Layer 8 of a small transformer language model trained on English Wikipedia (15 layers, counted from 0, width 128).
A neuron's activation on a vector x is SiLU(gate . x) times (in . x), where the dot is the dot product.

Input weights of the MLP neurons that the questions are about. A number n stands for (n - 500) times 0.00096.
n3 gate: 500 650 458 437 343 229 611 314 786 722 396 538 600 588 327 420 492 296 442 286 270 537 548 253 609 547 500 557 513 598 583 338 524 480 337 223 468 528 588 420 500 540 669 557 785 537 338 679 467 508 512 887 243 504 457 538 588 259 631 480 551 446 555 288 430 668 345 508 508 585 508 467 496 646 746 370 480 450 483 292 400 339 500 684 549 420 521 346 411 379 683 189 687 378 524 357 544 541 555 488 630 432 632 568 588 492 356 337 762 472 603 434 523 528 500 588 348 549 571 443 451 373 361 540 141 440 444 467
n36 gate: 277 473 358 541 452 423 387 612 539 556 619 642 350 480 368 497 500 721 581 281 397 430 565 412 325 452 405 567 490 500 397 487 354 395 596 705 434 539 638 614 394 416 519 503 492 447 199 500 476 395 555 490 673 685 590 524 497 574 515 342 487 625 353 676 437 555 490 394 465 592 657 623 575 455 309 515 550 490 431 575 520 382 511 624 753 553 483 575 638 444 428 557 351 366 539 734 448 537 490 555 351 438 556 684 544 470 770 418 419 631 335 365 460 380 622 568 509 546 577 464 566 597 429 506 396 308 370 391
n55 gate: 450 617 646 470 578 418 547 434 664 500 545 688 635 529 486 580 342 496 372 366 580 552 475 507 373 352 533 585 572 582 450 500 507 652 371 379 500 529 573 565 618 564 493 417 609 585 324 417 728 326 325 566 688 547 592 378 517 400 507 336 386 853 610 568 357 675 253 635 353 518 415 570 424 525 343 360 655 560 331 511 693 585 528 406 682 617 508 587 536 328 536 500 814 532 450 523 457 611 355 482 452 490 486 554 549 451 619 605 794 580 704 481 412 647 402 457 400 391 593 580 786 335 318 421 459 760 540 313
n56 gate: 457 372 489 572 610 411 378 328 449 474 289 579 497 485 529 471 435 489 424 673 487 633 583 767 376 440 464 559 694 583 686 189 460 300 655 580 526 679 350 722 817 281 524 569 655 533 338 406 718 288 450 420 489 496 364 282 524 504 327 493 664 677 450 579 518 500 707 350 293 540 522 515 605 314 526 423 567 515 330 471 504 504 638 373 542 549 263 388 416 335 530 440 401 457 659 454 435 522 521 479 302 452 427 493 523 594 404 370 532 529 259 504 500 475 646 569 514 548 507 478 500 522 130 561 496 620 369 515
n65 gate: 366 443 523 504 590 354 529 496 452 239 648 500 895 537 540 581 253 500 557 521 537 720 402 718 553 525 793 422 569 363 346 403 456 408 627 523 633 478 681 478 519 637 560 416 537 448 360 490 394 427 572 515 559 478 493 400 647 673 565 684 658 428 507 413 380 588 209 511 401 563 710 347 540 410 566 419 578 542 473 661 645 539 440 405 639 409 241 640 618 422 447 583 261 579 402 619 387 332 675 352 437 331 353 261 496 534 356 461 431 592 457 451 517 355 342 548 469 483 622 537 474 500 583 602 504 796 522 652
n95 gate: 344 476 385 423 553 528 447 409 658 790 583 640 532 537 540 426 643 699 524 389 534 452 639 627 516 572 527 425 440 441 589 414 437 147 435 314 551 645 586 436 483 619 477 366 528 720 587 497 386 456 619 615 399 477 451 556 404 503 347 473 490 514 523 684 258 296 524 579 442 598 596 661 443 615 433 522 657 717 586 453 577 520 555 590 754 593 532 564 480 480 570 451 542 369 390 193 357 384 500 625 727 642 322 570 455 476 479 562 400 540 464 431 516 330 375 497 405 519 658 588 531 606 536 477 317 587 483 405
n106 gate: 442 386 621 569 379 586 702 555 606 379 663 586 660 668 389 269 572 481 424 326 513 400 529 493 170 242 741 344 508 713 310 468 424 526 567 580 474 515 560 420 689 345 290 472 707 418 636 521 734 401 648 423 423 576 561 366 521 583 395 375 461 526 303 496 528 565 452 486 609 548 242 545 475 275 603 547 418 390 519 416 367 596 627 438 609 455 406 559 599 467 557 602 504 429 398 358 453 597 429 565 545 717 577 334 416 496 492 426 616 390 183 715 493 529 544 365 400 448 461 643 663 428 608 547 703 493 365 585
n112 gate: 364 612 541 592 398 674 506 586 549 696 595 404 310 457 634 516 655 690 615 377 488 689 465 484 662 709 389 566 401 446 478 564 565 484 391 647 444 546 605 526 579 606 343 690 427 483 537 618 463 569 407 598 441 374 561 586 590 754 546 470 551 524 625 605 563 449 550 539 575 559 406 517 461 510 346 521 350 398 646 513 650 516 525 594 592 388 524 484 385 599 491 497 392 404 416 476 503 530 309 298 671 303 304 471 707 608 559 424 439 592 529 587 287 409 398 526 478 525 276 457 692 632 500 730 648 575 546 483
n174 gate: 539 410 537 474 390 311 618 518 402 464 414 445 358 547 464 576 665 349 350 374 557 430 722 662 482 447 507 382 421 563 575 475 314 580 500 432 409 515 440 493 757 789 444 545 591 578 343 462 478 558 568 394 26 704 315 618 441 575 513 412 564 556 386 380 235 622 522 425 573 493 474 578 550 358 456 677 515 647 469 486 413 627 618 442 659 514 353 455 464 230 434 609 539 475 471 603 504 555 440 550 517 544 442 518 628 406 515 121 446 333 393 653 321 482 325 421 380 684 390 587 573 264 532 446 366 547 388 463
n189 gate: 353 515 325 371 269 305 413 592 507 631 643 660 412 479 313 528 735 577 441 404 695 583 605 514 466 589 433 658 500 555 455 531 671 235 611 363 407 291 477 352 500 601 524 668 518 482 306 530 263 380 385 546 412 283 604 563 574 590 510 532 718 515 528 657 558 692 496 427 449 472 482 666 447 438 578 386 522 559 440 651 603 452 508 342 512 739 462 652 383 411 423 617 524 431 707 515 489 532 255 458 547 307 299 503 610 325 537 275 402 631 510 675 325 486 535 479 557 427 514 500 543 364 350 552 620 570 616 464
n192 gate: 451 418 461 453 585 620 634 614 595 492 500 521 255 957 426 511 526 578 426 537 486 677 478 504 577 471 342 650 543 372 626 367 485 376 511 437 382 614 562 534 511 493 424 324 509 496 367 687 372 440 478 561 621 631 441 504 644 378 310 694 718 351 544 500 377 472 431 485 478 527 211 716 500 382 481 556 381 315 528 685 508 754 398 545 225 514 464 366 625 386 362 188 581 415 545 512 440 227 633 578 500 358 613 772 610 285 388 365 604 481 426 414 327 429 299 500 375 351 341 462 343 422 533 560 566 429 455 576
n237 gate: 559 417 338 453 262 471 510 623 517 647 356 507 321 507 719 626 296 334 269 443 449 564 558 617 240 513 625 635 438 600 507 367 400 437 599 369 430 455 516 646 511 558 644 497 555 550 450 533 522 751 442 343 503 452 435 471 533 579 623 644 442 291 370 587 406 631 316 606 570 426 507 642 493 360 483 365 525 507 389 667 478 534 644 330 399 590 340 573 479 237 611 450 761 306 604 467 628 383 384 668 497 211 406 596 395 565 459 396 521 626 445 557 425 645 423 597 338 477 449 496 419 641 565 341 543 389 503 532
n286 gate: 406 467 645 423 545 536 441 486 489 528 558 556 443 683 383 437 556 409 380 602 338 525 445 754 473 456 412 422 588 613 613 417 493 528 283 801 486 331 388 441 624 600 439 420 541 840 460 507 486 409 562 535 318 326 431 452 580 783 343 521 624 456 634 652 352 460 639 565 591 384 407 328 612 524 444 542 561 690 481 322 759 613 641 437 482 360 564 339 187 571 478 601 408 510 451 404 410 568 671 521 627 513 511 493 642 518 519 622 524 595 573 471 461 302 437 486 596 586 583 556 624 341 216 691 579 657 538 557
n289 gate: 293 459 612 244 574 445 272 435 330 641 612 555 369 507 539 421 414 534 788 462 447 529 650 385 594 406 522 438 379 428 298 411 361 493 562 673 631 246 540 547 778 450 687 359 539 555 586 606 336 460 550 649 554 243 588 602 548 738 450 859 571 407 585 366 566 530 522 617 552 540 637 320 500 405 435 530 430 601 592 568 440 380 633 296 516 390 473 548 457 315 526 399 430 658 450 473 582 323 521 479 414 405 522 400 384 231 500 493 507 536 340 441 301 393 659 493 421 673 496 580 456 525 607 682 611 435 338 493
n306 gate: 489 515 299 527 347 343 434 282 710 309 384 652 543 612 419 496 515 690 535 554 383 432 485 411 431 287 526 644 391 331 540 188 559 392 557 293 662 466 572 418 333 603 783 436 522 664 500 454 450 463 577 492 478 337 339 445 482 423 437 586 507 407 387 659 475 418 325 706 486 519 427 424 359 687 631 414 641 329 365 493 376 434 407 519 431 479 420 647 230 135 449 593 761 639 444 469 511 649 540 672 731 377 478 474 450 388 405 493 574 545 555 523 556 437 515 526 298 620 694 331 784 507 611 382 469 593 537 500
n3 in: 659 437 658 385 472 332 602 493 436 532 434 379 323 307 580 514 560 585 530 500 566 413 581 528 514 614 525 435 426 519 640 528 560 180 540 414 593 625 745 329 695 784 449 449 503 340 529 608 412 471 405 428 457 433 301 485 650 675 666 579 486 364 755 452 483 366 634 780 418 446 431 293 465 462 640 438 431 448 515 301 251 368 631 468 660 463 401 589 446 450 474 607 368 521 507 717 709 609 368 332 358 460 546 525 496 426 319 572 366 446 475 595 503 295 500 624 277 490 510 604 413 602 542 585 375 390 582 377
n36 in: 637 520 557 487 462 464 478 402 613 316 567 576 500 600 465 319 602 584 410 268 551 392 729 282 359 416 429 247 251 556 513 643 631 526 526 544 373 575 447 503 559 684 423 457 500 559 570 457 656 435 484 578 594 478 475 456 383 284 557 490 358 660 658 443 419 355 648 443 481 448 404 543 478 494 400 604 313 483 435 342 292 572 500 830 460 454 476 275 513 429 456 473 553 585 494 439 551 701 576 548 592 403 526 471 617 490 524 575 455 435 376 576 479 580 571 477 436 640 503 283 438 436 605 471 264 516 384 467
n55 in: 380 401 538 512 496 379 456 459 655 478 668 497 331 437 431 806 471 649 489 407 520 478 686 467 368 543 482 433 492 500 301 460 365 824 661 381 493 704 635 522 549 275 436 342 537 459 428 489 462 482 435 907 577 682 406 330 521 344 366 392 529 626 706 389 454 496 463 790 578 485 421 308 504 532 485 405 455 500 437 599 788 259 688 522 642 612 555 507 659 329 571 443 267 486 405 705 559 440 439 572 612 569 680 347 734 492 422 325 387 518 573 587 593 544 404 419 608 371 630 559 567 467 540 544 428 485 482 321
n56 in: 558 439 496 403 632 278 449 622 528 386 429 500 326 400 250 579 510 478 368 540 335 542 677 390 470 356 559 563 248 479 402 473 319 514 535 587 517 618 620 624 612 347 636 589 558 641 611 418 532 524 435 417 500 439 426 623 652 324 535 556 639 614 372 600 537 431 602 520 483 587 592 637 414 564 386 484 307 392 584 300 482 567 564 428 327 264 625 480 766 180 437 215 376 584 363 475 599 567 460 497 425 409 597 616 611 621 449 607 694 521 534 358 697 558 673 400 654 614 629 556 517 514 388 452 447 514 507 507
n65 in: 534 567 560 528 580 622 624 479 514 449 595 542 357 554 497 714 443 345 560 513 525 293 591 399 391 526 527 531 571 669 390 413 678 707 376 553 455 421 369 554 249 383 503 442 500 514 567 587 682 531 674 333 320 480 393 554 325 447 481 497 473 570 583 482 415 425 694 533 582 404 573 389 544 367 729 425 486 443 453 422 447 829 437 439 566 432 416 445 718 514 382 507 483 394 480 693 318 552 410 457 484 699 473 510 772 563 561 733 497 527 487 553 475 604 384 334 465 670 337 401 734 604 513 692 535 395 629 342
n95 in: 511 661 728 447 500 715 757 573 529 634 223 486 590 333 635 612 159 601 605 437 743 581 771 722 479 304 309 710 353 380 532 447 235 471 368 489 526 732 450 496 537 600 635 528 645 626 421 448 459 587 514 565 511 786 408 477 642 422 412 496 631 575 599 507 517 492 559 585 552 620 319 625 630 270 569 590 544 466 354 504 538 419 398 518 443 541 566 569 330 511 503 448 489 458 450 363 464 305 504 486 528 575 645 586 380 358 404 689 425 536 450 530 706 600 384 453 616 592 621 525 500 607 507 450 333 540 532 478
n106 in: 474 389 470 439 510 533 462 680 467 523 497 445 565 451 592 646 548 520 564 242 578 596 590 448 456 654 506 398 388 486 179 602 333 610 526 368 307 582 583 623 490 423 375 630 519 460 584 438 654 477 439 441 341 487 513 606 516 618 482 601 373 527 261 557 497 463 616 586 375 435 590 553 380 452 425 710 258 706 631 364 524 484 299 397 480 512 615 525 438 660 388 517 405 636 652 428 474 487 465 532 549 341 519 410 470 409 538 337 465 581 715 333 618 535 559 319 592 411 688 412 401 426 503 558 597 542 267 559
n112 in: 521 538 421 382 446 563 539 549 713 506 560 419 450 515 527 411 485 551 475 396 701 416 527 591 592 470 641 712 535 323 341 512 576 466 565 625 441 525 523 466 721 585 412 444 567 481 510 491 614 500 448 559 276 333 563 632 485 521 409 556 569 522 503 548 648 323 453 467 465 534 349 581 439 431 463 613 522 689 435 580 500 512 354 488 292 637 365 474 411 605 475 494 381 416 524 271 607 556 404 509 389 572 475 767 711 532 370 643 333 454 648 497 345 485 466 555 442 596 503 435 432 624 539 260 560 414 610 609
n174 in: 357 533 619 400 372 359 288 336 474 340 619 512 497 442 371 567 630 580 580 497 417 396 418 256 453 478 430 454 266 665 525 742 342 641 415 386 513 789 553 401 575 484 479 585 476 552 563 585 378 606 456 735 385 516 469 439 628 594 491 638 585 550 563 483 611 430 474 503 518 278 431 640 532 525 458 618 353 363 398 593 337 300 608 440 492 506 527 368 420 535 588 467 509 572 405 476 611 356 494 563 345 425 471 408 710 414 500 605 525 616 611 507 491 529 548 631 267 470 475 571 435 459 402 490 684 404 561 458
n189 in: 670 795 756 582 463 595 605 735 548 490 265 409 467 459 614 431 565 643 504 407 513 385 568 381 623 633 531 409 418 449 594 456 347 517 402 367 420 534 311 647 378 486 546 536 483 738 607 422 475 648 303 621 521 558 291 338 523 500 526 510 702 312 497 351 639 378 472 547 649 604 440 710 377 470 600 380 336 632 223 380 554 356 351 312 419 565 372 585 565 465 450 436 550 567 394 341 445 626 299 426 480 503 514 361 514 575 453 493 639 514 453 397 407 289 400 517 487 484 345 500 417 635 436 432 408 613 654 465
n192 in: 528 423 395 581 524 709 420 567 451 440 496 457 627 408 500 662 563 679 679 531 510 479 573 598 415 660 398 629 493 635 300 603 667 711 482 493 649 422 555 493 514 631 759 614 453 349 620 350 572 408 448 652 391 698 293 419 658 421 608 397 503 576 311 522 906 614 300 614 652 535 673 303 535 528 401 724 590 467 552 486 548 311 599 399 586 600 406 655 680 383 439 471 599 466 430 692 472 493 366 348 436 434 433 472 515 355 485 459 326 461 389 420 651 423 486 430 413 450 403 422 685 604 562 455 561 532 454 550
n237 in: 444 681 585 645 595 255 567 441 396 497 384 414 461 497 572 417 485 571 684 606 533 509 523 591 529 557 459 515 716 472 488 598 220 559 536 475 536 450 530 456 482 538 435 534 453 545 314 581 719 361 497 619 532 561 598 460 458 451 484 372 633 628 558 427 662 441 689 503 367 420 452 644 400 442 512 617 440 411 444 476 537 601 414 523 440 455 588 531 533 580 532 695 483 491 582 670 342 626 486 642 405 433 462 561 429 396 650 546 707 533 512 622 528 567 764 606 480 586 587 542 488 602 506 474 300 574 668 581
n286 in: 468 576 493 423 450 526 450 519 574 583 305 521 744 650 487 506 494 271 450 571 515 558 355 389 646 645 545 442 473 606 506 478 658 516 386 630 629 590 424 302 587 447 476 415 343 451 391 415 365 714 465 689 251 475 444 577 378 412 548 539 522 636 572 490 482 540 321 619 525 545 301 474 694 775 522 529 533 437 470 490 557 512 299 563 343 588 370 402 478 474 651 493 351 556 417 641 668 656 475 428 470 386 596 418 467 437 584 355 465 401 472 523 312 414 603 525 300 572 453 452 371 491 604 453 342 462 405 481
n289 in: 422 632 514 342 503 535 531 417 583 600 511 558 661 438 473 634 449 571 514 523 589 374 714 483 520 590 586 206 532 548 453 621 544 569 664 446 399 493 541 579 469 449 559 526 609 588 681 827 500 397 459 673 517 333 588 273 513 571 315 427 369 617 463 753 589 658 374 598 401 514 514 549 438 513 493 554 416 418 489 346 471 443 493 435 412 500 441 661 672 337 735 433 610 537 421 406 462 710 574 665 520 471 352 551 818 500 496 427 497 393 276 305 333 483 314 479 467 396 645 486 653 497 683 670 549 332 524 601
n306 in: 477 376 349 593 513 422 588 593 341 546 575 622 601 354 584 593 779 417 572 638 607 237 415 516 622 724 513 567 438 552 487 422 556 550 524 497 447 603 415 497 497 474 367 604 423 463 531 305 647 712 549 570 583 421 588 566 611 552 577 643 451 401 448 404 621 573 493 480 516 510 429 264 503 607 623 439 726 707 360 761 459 506 550 576 567 368 500 497 357 550 391 650 564 439 569 636 622 520 626 441 790 603 576 402 452 647 528 462 451 480 425 507 494 507 557 444 491 516 705 467 691 729 533 438 415 480 332 731

Each question shows a token from some text and the vector x that enters the MLP there. A number n stands for (n - 500) times 0.017.

" the": 536 499 475 447 481 475 538 473 539 533 503 421 500 476 544 545 482 536 473 572 574 511 510 468 507 464 560 497 530 552 491 516 491 439 470 507 466 505 484 501 564 344 529 543 358 473 527 510 511 375 445 479 538 541 518 448 69 447 663 576 549 399 505 535 512 501 425 514 518 515 401 561 592 456 511 393 467 541 537 518 511 483 485 514 517 531 483 574 558 493 467 542 564 493 547 538 393 546 427 568 571 441 427 447 610 480 511 535 404 490 493 537 521 522 474 511 492 473 513 486 562 450 573 448 552 548 489 464
The two highest activations, in order: n189, n55

" Y": 575 422 457 453 503 637 509 528 508 543 492 375 461 489 508 592 459 484 465 591 476 489 548 548 442 598 460 340 476 576 536 544 503 517 488 538 574 469 399 523 514 378 529 518 500 527 568 407 412 521 558 484 627 538 432 570 493 437 523 494 601 545 580 559 531 550 476 388 527 531 383 572 492 519 509 608 457 592 473 411 586 505 372 479 459 552 456 334 444 378 517 471 375 395 568 447 607 481 414 506 398 534 559 475 424 429 458 494 354 434 483 493 597 452 521 576 525 407 519 484 445 566 517 594 462 413 616 491
The two highest activations, in order: n56, n192

" S": 489 528 540 465 612 424 486 554 555 494 552 396 380 520 514 521 481 478 398 471 508 436 549 453 484 725 373 516 355 551 458 482 524 477 421 517 537 474 367 458 475 542 432 498 333 455 551 494 437 595 518 475 503 622 540 573 479 416 585 535 460 433 585 466 464 448 486 526 479 548 533 535 548 456 447 622 387 531 591 458 570 458 521 587 467 535 465 507 510 502 494 515 465 467 595 419 455 508 462 519 374 538 543 461 468 523 454 544 325 484 489 473 520 434 489 601 504 494 556 525 372 527 440 544 499 429 662 574
The two highest activations, in order: n112, n289

"heast": 578 373 559 453 316 484 456 471 545 509 565 429 479 511 567 563 390 582 550 639 526 621 502 488 477 548 523 514 531 474 481 401 460 654 537 548 549 445 455 486 562 487 414 464 398 526 535 566 461 592 396 472 425 467 434 494 496 497 612 496 574 524 456 473 611 485 515 604 581 511 478 577 525 408 525 484 479 507 539 502 575 601 428 533 501 531 408 641 519 619 478 656 463 495 535 537 461 418 484 535 440 504 528 422 454 380 560 461 498 566 603 466 663 560 435 489 532 511 461 348 597 381 571 443 592 517 507 488
Which of these neurons fires most? n65

" August": 534 486 481 556 537 563 410 509 492 550 438 412 413 353 500 492 575 446 602 569 473 424 418 405 399 519 457 392 484 452 464 582 523 466 650 516 486 441 455 558 501 387 502 418 522 496 677 340 578 469 452 412 495 541 461 403 472 427 536 395 517 514 454 507 523 463 536 499 457 505 520 458 533 432 573 588 420 534 604 454 375 712 437 459 383 505 417 547 427 541 532 553 476 451 481 521 511 624 541 516 489 435 573 372 510 446 550 464 457 407 574 503 576 513 533 495 621 463 392 515 484 537 503 506 517 495 540 593
Which neuron fires most, and how strongly? n106, at about 3.3

"u": 480 523 495 483 445 491 542 527 353 471 466 380 518 564 434 535 498 432 476 576 474 517 475 495 652 504 527 571 449 497 381 674 540 551 458 477 551 601 431 620 474 385 475 633 332 451 538 411 480 428 632 481 429 531 588 527 506 549 474 482 526 597 574 423 572 622 513 416 532 435 458 486 450 544 609 523 469 545 427 506 491 621 292 603 429 489 484 441 512 489 517 553 405 534 573 465 427 456 518 541 510 572 541 349 373 535 496 459 462 520 523 454 502 463 453 472 474 592 506 579 495 537 480 556 515 557 446 564
The three highest activations, in order: n65, n3, n289

"ed": 518 501 336 573 270 598 511 564 557 470 509 588 451 517 511 441 419 611 454 609 537 523 425 520 440 488 534 428 416 509 549 482 470 481 560 309 487 351 496 524 459 551 519 476 251 418 461 451 543 489 493 422 577 535 399 481 459 460 506 451 497 511 491 468 572 489 472 555 531 451 512 431 498 538 665 441 481 477 666 504 463 454 472 496 476 520 490 568 487 555 453 560 529 429 510 575 461 527 561 519 543 480 516 596 372 463 317 532 495 430 573 495 493 485 472 500 472 479 429 442 540 524 559 494 519 413 507 615
The two highest activations, in order: n306, n192

"ation": 508 516 399 493 530 322 497 443 508 518 518 375 485 543 498 497 446 493 547 475 408 561 496 484 470 472 523 572 596 473 504 434 486 691 615 379 536 453 467 614 484 419 513 427 271 515 389 423 631 490 509 449 532 502 591 462 499 442 597 442 414 537 370 466 548 472 516 437 470 522 579 476 505 501 554 500 521 556 507 536 459 572 533 513 422 490 469 598 542 408 554 598 419 513 624 465 386 465 470 458 441 602 524 448 537 492 543 473 454 447 538 563 624 541 505 494 496 416 527 489 580 581 538 444 524 559 558 544
Which of these neurons fires most? n65

" Or": 455 523 521 534 520 486 581 506 421 631 552 465 579 395 573 527 525 359 436 514 517 529 426 533 551 545 506 453 553 623 499 505 503 492 475 527 428 571 470 528 288 587 428 475 288 538 328 459 594 604 567 531 509 550 484 567 502 462 591 400 534 482 565 557 510 535 426 501 497 587 502 510 402 465 429 531 569 389 491 495 566 472 472 472 438 583 376 484 499 512 502 428 385 527 417 442 518 549 591 519 374 577 455 487 554 599 564 595 454 465 424 515 602 549 616 517 527 504 552 510 529 476 523 518 490 577 484 550
The two highest activations, in order: n65, n3

"ay": 456 358 493 444 469 576 544 574 406 416 582 482 540 469 595 556 430 407 539 492 466 446 520 477 583 517 513 478 448 508 494 481 554 492 592 608 491 459 375 613 473 472 331 535 269 357 494 447 520 477 662 505 412 496 444 570 523 485 544 433 516 578 548 555 530 529 518 406 519 528 430 498 484 415 455 600 445 514 406 508 447 568 422 479 451 440 526 510 517 458 498 623 500 518 608 577 507 604 593 470 462 530 586 379 426 451 637 370 500 448 500 502 445 461 456 481 523 497 537 536 431 504 570 427 411 473 482 508
Which neuron fires most, and how strongly? n106, at about 2.4

" City": 633 492 443 430 534 492 541 518 532 483 510 442 486 420 463 605 452 469 509 560 422 482 493 452 545 470 444 554 584 499 551 412 475 544 493 550 373 440 464 633 577 376 382 484 289 534 545 368 557 572 516 329 425 553 488 436 429 462 495 623 561 467 502 435 499 403 420 440 648 516 455 496 579 561 473 537 506 576 563 441 585 535 522 480 466 533 521 458 524 404 481 497 490 563 545 480 521 525 486 516 395 584 511 419 512 390 613 455 414 464 530 535 616 530 490 448 545 400 354 420 524 514 535 451 454 445 544 507
Which of these neurons fires most? n289

" could": 531 473 552 557 435 549 540 460 423 482 368 551 482 506 627 489 345 432 526 545 585 554 534 509 507 481 548 559 500 473 504 561 536 501 475 561 609 514 592 448 442 475 378 501 294 400 601 425 406 377 470 448 477 446 515 486 495 378 527 504 441 473 451 542 535 453 583 571 377 469 520 515 509 506 535 511 425 523 634 511 536 493 521 552 425 547 424 576 407 403 461 373 525 481 541 426 499 425 608 529 588 522 583 438 576 445 541 507 554 471 510 604 454 530 524 471 517 560 392 625 540 513 449 572 537 365 595 420
Which neuron fires most, and how strongly? n189, at about 0.36

"k": 416 457 489 446 467 529 554 493 538 518 540 484 569 564 556 408 539 507 537 462 626 389 432 485 555 478 477 522 371 562 555 664 418 539 563 498 545 474 336 510 585 480 377 571 430 448 468 470 423 455 666 448 493 489 477 421 445 497 440 503 551 410 429 518 544 396 563 441 430 452 478 521 492 490 414 581 502 399 576 452 586 471 504 496 493 573 460 392 565 495 541 557 468 603 497 435 516 513 533 505 433 598 548 424 571 647 362 485 513 511 491 663 477 376 495 569 514 451 548 474 445 394 441 577 475 554 439 428
Which of these neurons fires most? n174

"1": 516 542 580 472 550 522 520 492 445 651 455 424 538 500 540 411 485 387 448 527 370 362 410 476 544 420 429 524 517 483 587 522 517 654 473 434 391 549 461 516 554 455 459 484 312 466 511 504 565 524 486 395 568 475 545 487 546 518 423 464 512 502 459 505 417 512 578 544 707 473 526 448 638 539 437 467 435 560 477 389 548 502 492 500 395 506 519 494 465 434 608 537 442 460 517 462 525 450 412 434 384 557 483 558 514 613 439 449 546 407 494 453 495 503 581 510 500 447 522 563 485 431 622 531 552 500 606 475
Which of these neurons fires most? n286

"ary": 472 534 444 534 472 526 499 575 498 548 529 382 517 424 420 560 438 381 642 568 388 535 554 553 384 443 563 436 601 491 554 448 514 661 509 580 560 514 405 461 498 456 403 456 333 463 540 459 566 519 506 499 464 586 491 552 549 458 579 471 494 449 534 449 604 407 534 442 572 468 480 458 399 500 475 487 551 498 358 422 561 507 403 522 445 493 550 521 543 513 586 620 380 604 555 452 501 556 617 498 450 509 450 474 553 473 433 441 576 414 485 477 533 538 377 430 566 449 342 419 472 522 474 418 462 566 446 565
The two highest activations, in order: n3, n286

".": 499 425 497 503 438 533 550 422 480 447 523 405 520 405 405 524 493 458 500 520 398 471 539 501 605 388 562 515 452 411 544 563 514 491 579 404 499 516 406 472 481 530 494 505 498 661 482 503 475 559 551 486 480 565 432 511 496 520 607 593 469 593 475 504 512 558 518 515 666 556 609 556 520 519 408 531 556 432 486 432 541 464 580 389 348 594 478 596 421 444 550 500 504 516 388 340 593 395 638 470 445 483 562 473 574 441 417 436 441 426 530 473 545 530 450 470 526 513 512 664 574 393 594 477 468 477 528 520
Which of these neurons fires most? n174

"el": 459 454 418 467 613 444 490 410 376 527 509 582 475 467 451 542 418 587 399 528 448 370 525 546 454 420 523 522 510 522 494 452 550 556 439 498 495 552 411 497 465 541 549 514 365 536 536 391 569 394 594 521 454 579 467 487 401 469 466 413 487 705 543 558 420 508 503 510 538 384 551 550 446 486 494 630 439 487 444 411 565 575 511 526 493 526 488 483 573 577 483 464 392 495 429 539 579 532 533 519 484 567 463 454 517 546 409 556 360 448 598 410 616 404 524 554 587 578 398 525 472 392 532 492 347 458 361 453
Which of these neurons fires most? n36

" most": 535 498 488 467 487 542 526 582 511 442 495 522 408 450 538 648 387 510 526 489 549 619 602 556 495 453 454 508 647 503 493 483 406 497 503 573 340 536 425 490 491 475 373 578 403 425 682 503 514 520 441 450 588 506 462 426 415 572 553 381 463 394 441 455 468 476 556 586 502 539 537 605 503 447 498 439 478 614 468 478 377 570 528 564 507 606 584 593 470 599 549 441 541 517 467 457 414 562 474 618 420 582 522 571 396 439 534 583 503 526 545 528 547 589 517 512 569 509 386 361 475 418 433 485 433 484 555 441
The three highest activations, in order: n237, n286, n174

" a": 613 476 624 496 411 564 601 507 515 566 420 446 515 422 587 503 488 441 474 561 478 495 483 517 487 433 401 380 541 552 541 536 562 537 635 535 452 489 482 455 511 416 431 471 381 504 500 402 475 441 431 495 547 427 596 429 308 408 612 462 504 437 428 582 525 482 460 413 488 480 472 486 571 452 574 417 538 498 472 567 376 540 494 571 337 603 451 539 411 538 511 447 573 424 600 462 411 469 413 527 468 452 454 523 449 382 416 647 433 486 492 444 530 478 512 426 506 505 569 410 513 564 552 459 567 509 467 431
Which of these neurons fires most? n55

"est": 438 543 528 536 427 461 452 516 497 468 459 476 516 460 581 458 497 641 454 526 440 621 421 551 375 487 572 438 551 481 502 495 505 573 533 574 580 428 418 530 549 481 504 433 451 442 619 505 409 465 556 442 493 501 427 464 434 605 596 405 585 469 416 455 574 589 508 538 488 502 513 642 569 420 499 504 536 522 475 500 533 489 564 587 449 547 537 644 477 644 510 659 414 506 553 566 471 476 478 454 437 503 541 527 509 313 546 469 424 595 558 417 676 618 511 545 510 601 435 389 448 314 488 457 518 419 463 535
Which neuron fires most, and how strongly? n306, at about 0.78

"er": 499 480 480 608 468 451 470 470 489 467 541 495 559 429 448 496 531 458 516 534 515 388 376 578 459 399 492 571 579 492 455 576 497 523 570 551 466 434 545 485 393 497 580 485 317 395 369 374 646 453 610 396 521 593 473 410 499 523 502 567 441 454 530 587 658 477 522 540 582 497 567 481 410 465 455 464 571 448 430 486 538 490 681 437 507 511 543 507 567 539 486 473 437 551 582 477 515 452 545 477 492 513 559 426 386 620 476 417 511 481 574 542 673 566 469 503 524 512 518 478 434 603 422 324 561 550 575 447
Which of these neurons fires most? n286

"F": 586 573 483 423 532 546 525 620 474 347 512 308 372 524 528 436 480 448 427 545 423 496 497 552 589 487 449 539 549 487 559 490 497 494 475 495 529 441 496 445 452 536 446 494 332 449 556 468 536 548 630 524 575 528 502 523 530 575 741 502 518 572 437 451 517 456 439 436 530 431 553 537 485 511 474 504 376 540 529 325 336 542 616 529 491 412 461 578 507 491 488 582 362 486 509 469 569 519 551 459 531 452 562 482 466 528 483 474 524 513 473 419 614 570 562 519 495 457 506 598 533 523 444 457 608 401 516 482
Which of these neurons fires most? n289

" st": 580 476 611 409 407 511 525 581 531 475 343 387 443 326 600 520 618 506 486 524 577 488 493 526 498 536 485 540 542 410 518 491 529 581 480 499 550 589 498 525 454 580 540 463 421 412 654 476 463 463 531 428 571 407 497 604 534 501 594 469 473 516 559 551 628 501 500 464 405 483 440 556 541 468 532 621 464 589 519 413 478 379 609 563 532 496 572 573 441 346 565 558 444 384 502 476 411 498 503 483 506 523 467 369 526 405 505 473 493 491 447 599 544 610 510 520 556 557 543 423 351 487 511 441 492 491 441 647
Which of these neurons fires most? n65

"202": 462 517 534 475 581 550 517 494 529 419 440 501 421 545 496 463 555 446 502 568 505 431 431 594 464 457 504 459 562 463 511 602 516 565 515 455 411 498 528 575 447 487 392 492 398 607 494 456 573 480 382 524 496 557 489 547 320 371 500 490 396 534 437 410 402 519 506 323 427 667 565 413 505 402 672 479 408 542 502 476 515 561 549 490 422 438 514 533 504 511 650 505 534 448 566 434 521 596 485 571 412 648 501 364 471 461 509 619 477 469 492 489 535 540 401 479 480 561 543 517 526 551 535 500 543 486 446 511
The three highest activations, in order: n3, n192, n286

"ap": 460 544 537 567 524 405 546 435 400 472 511 551 458 548 649 486 452 477 500 539 464 550 584 445 524 547 390 505 501 481 527 585 451 442 437 359 603 501 442 541 584 514 425 503 386 540 495 591 546 462 574 613 498 450 620 488 558 428 570 566 570 514 465 350 545 497 429 447 509 436 574 624 561 470 507 582 496 388 351 443 442 519 488 567 448 508 433 470 542 461 542 486 494 558 493 653 557 497 404 523 335 519 499 577 596 437 507 454 488 488 459 510 665 642 474 571 445 566 474 480 487 529 364 512 491 409 431 448
The two highest activations, in order: n174, n3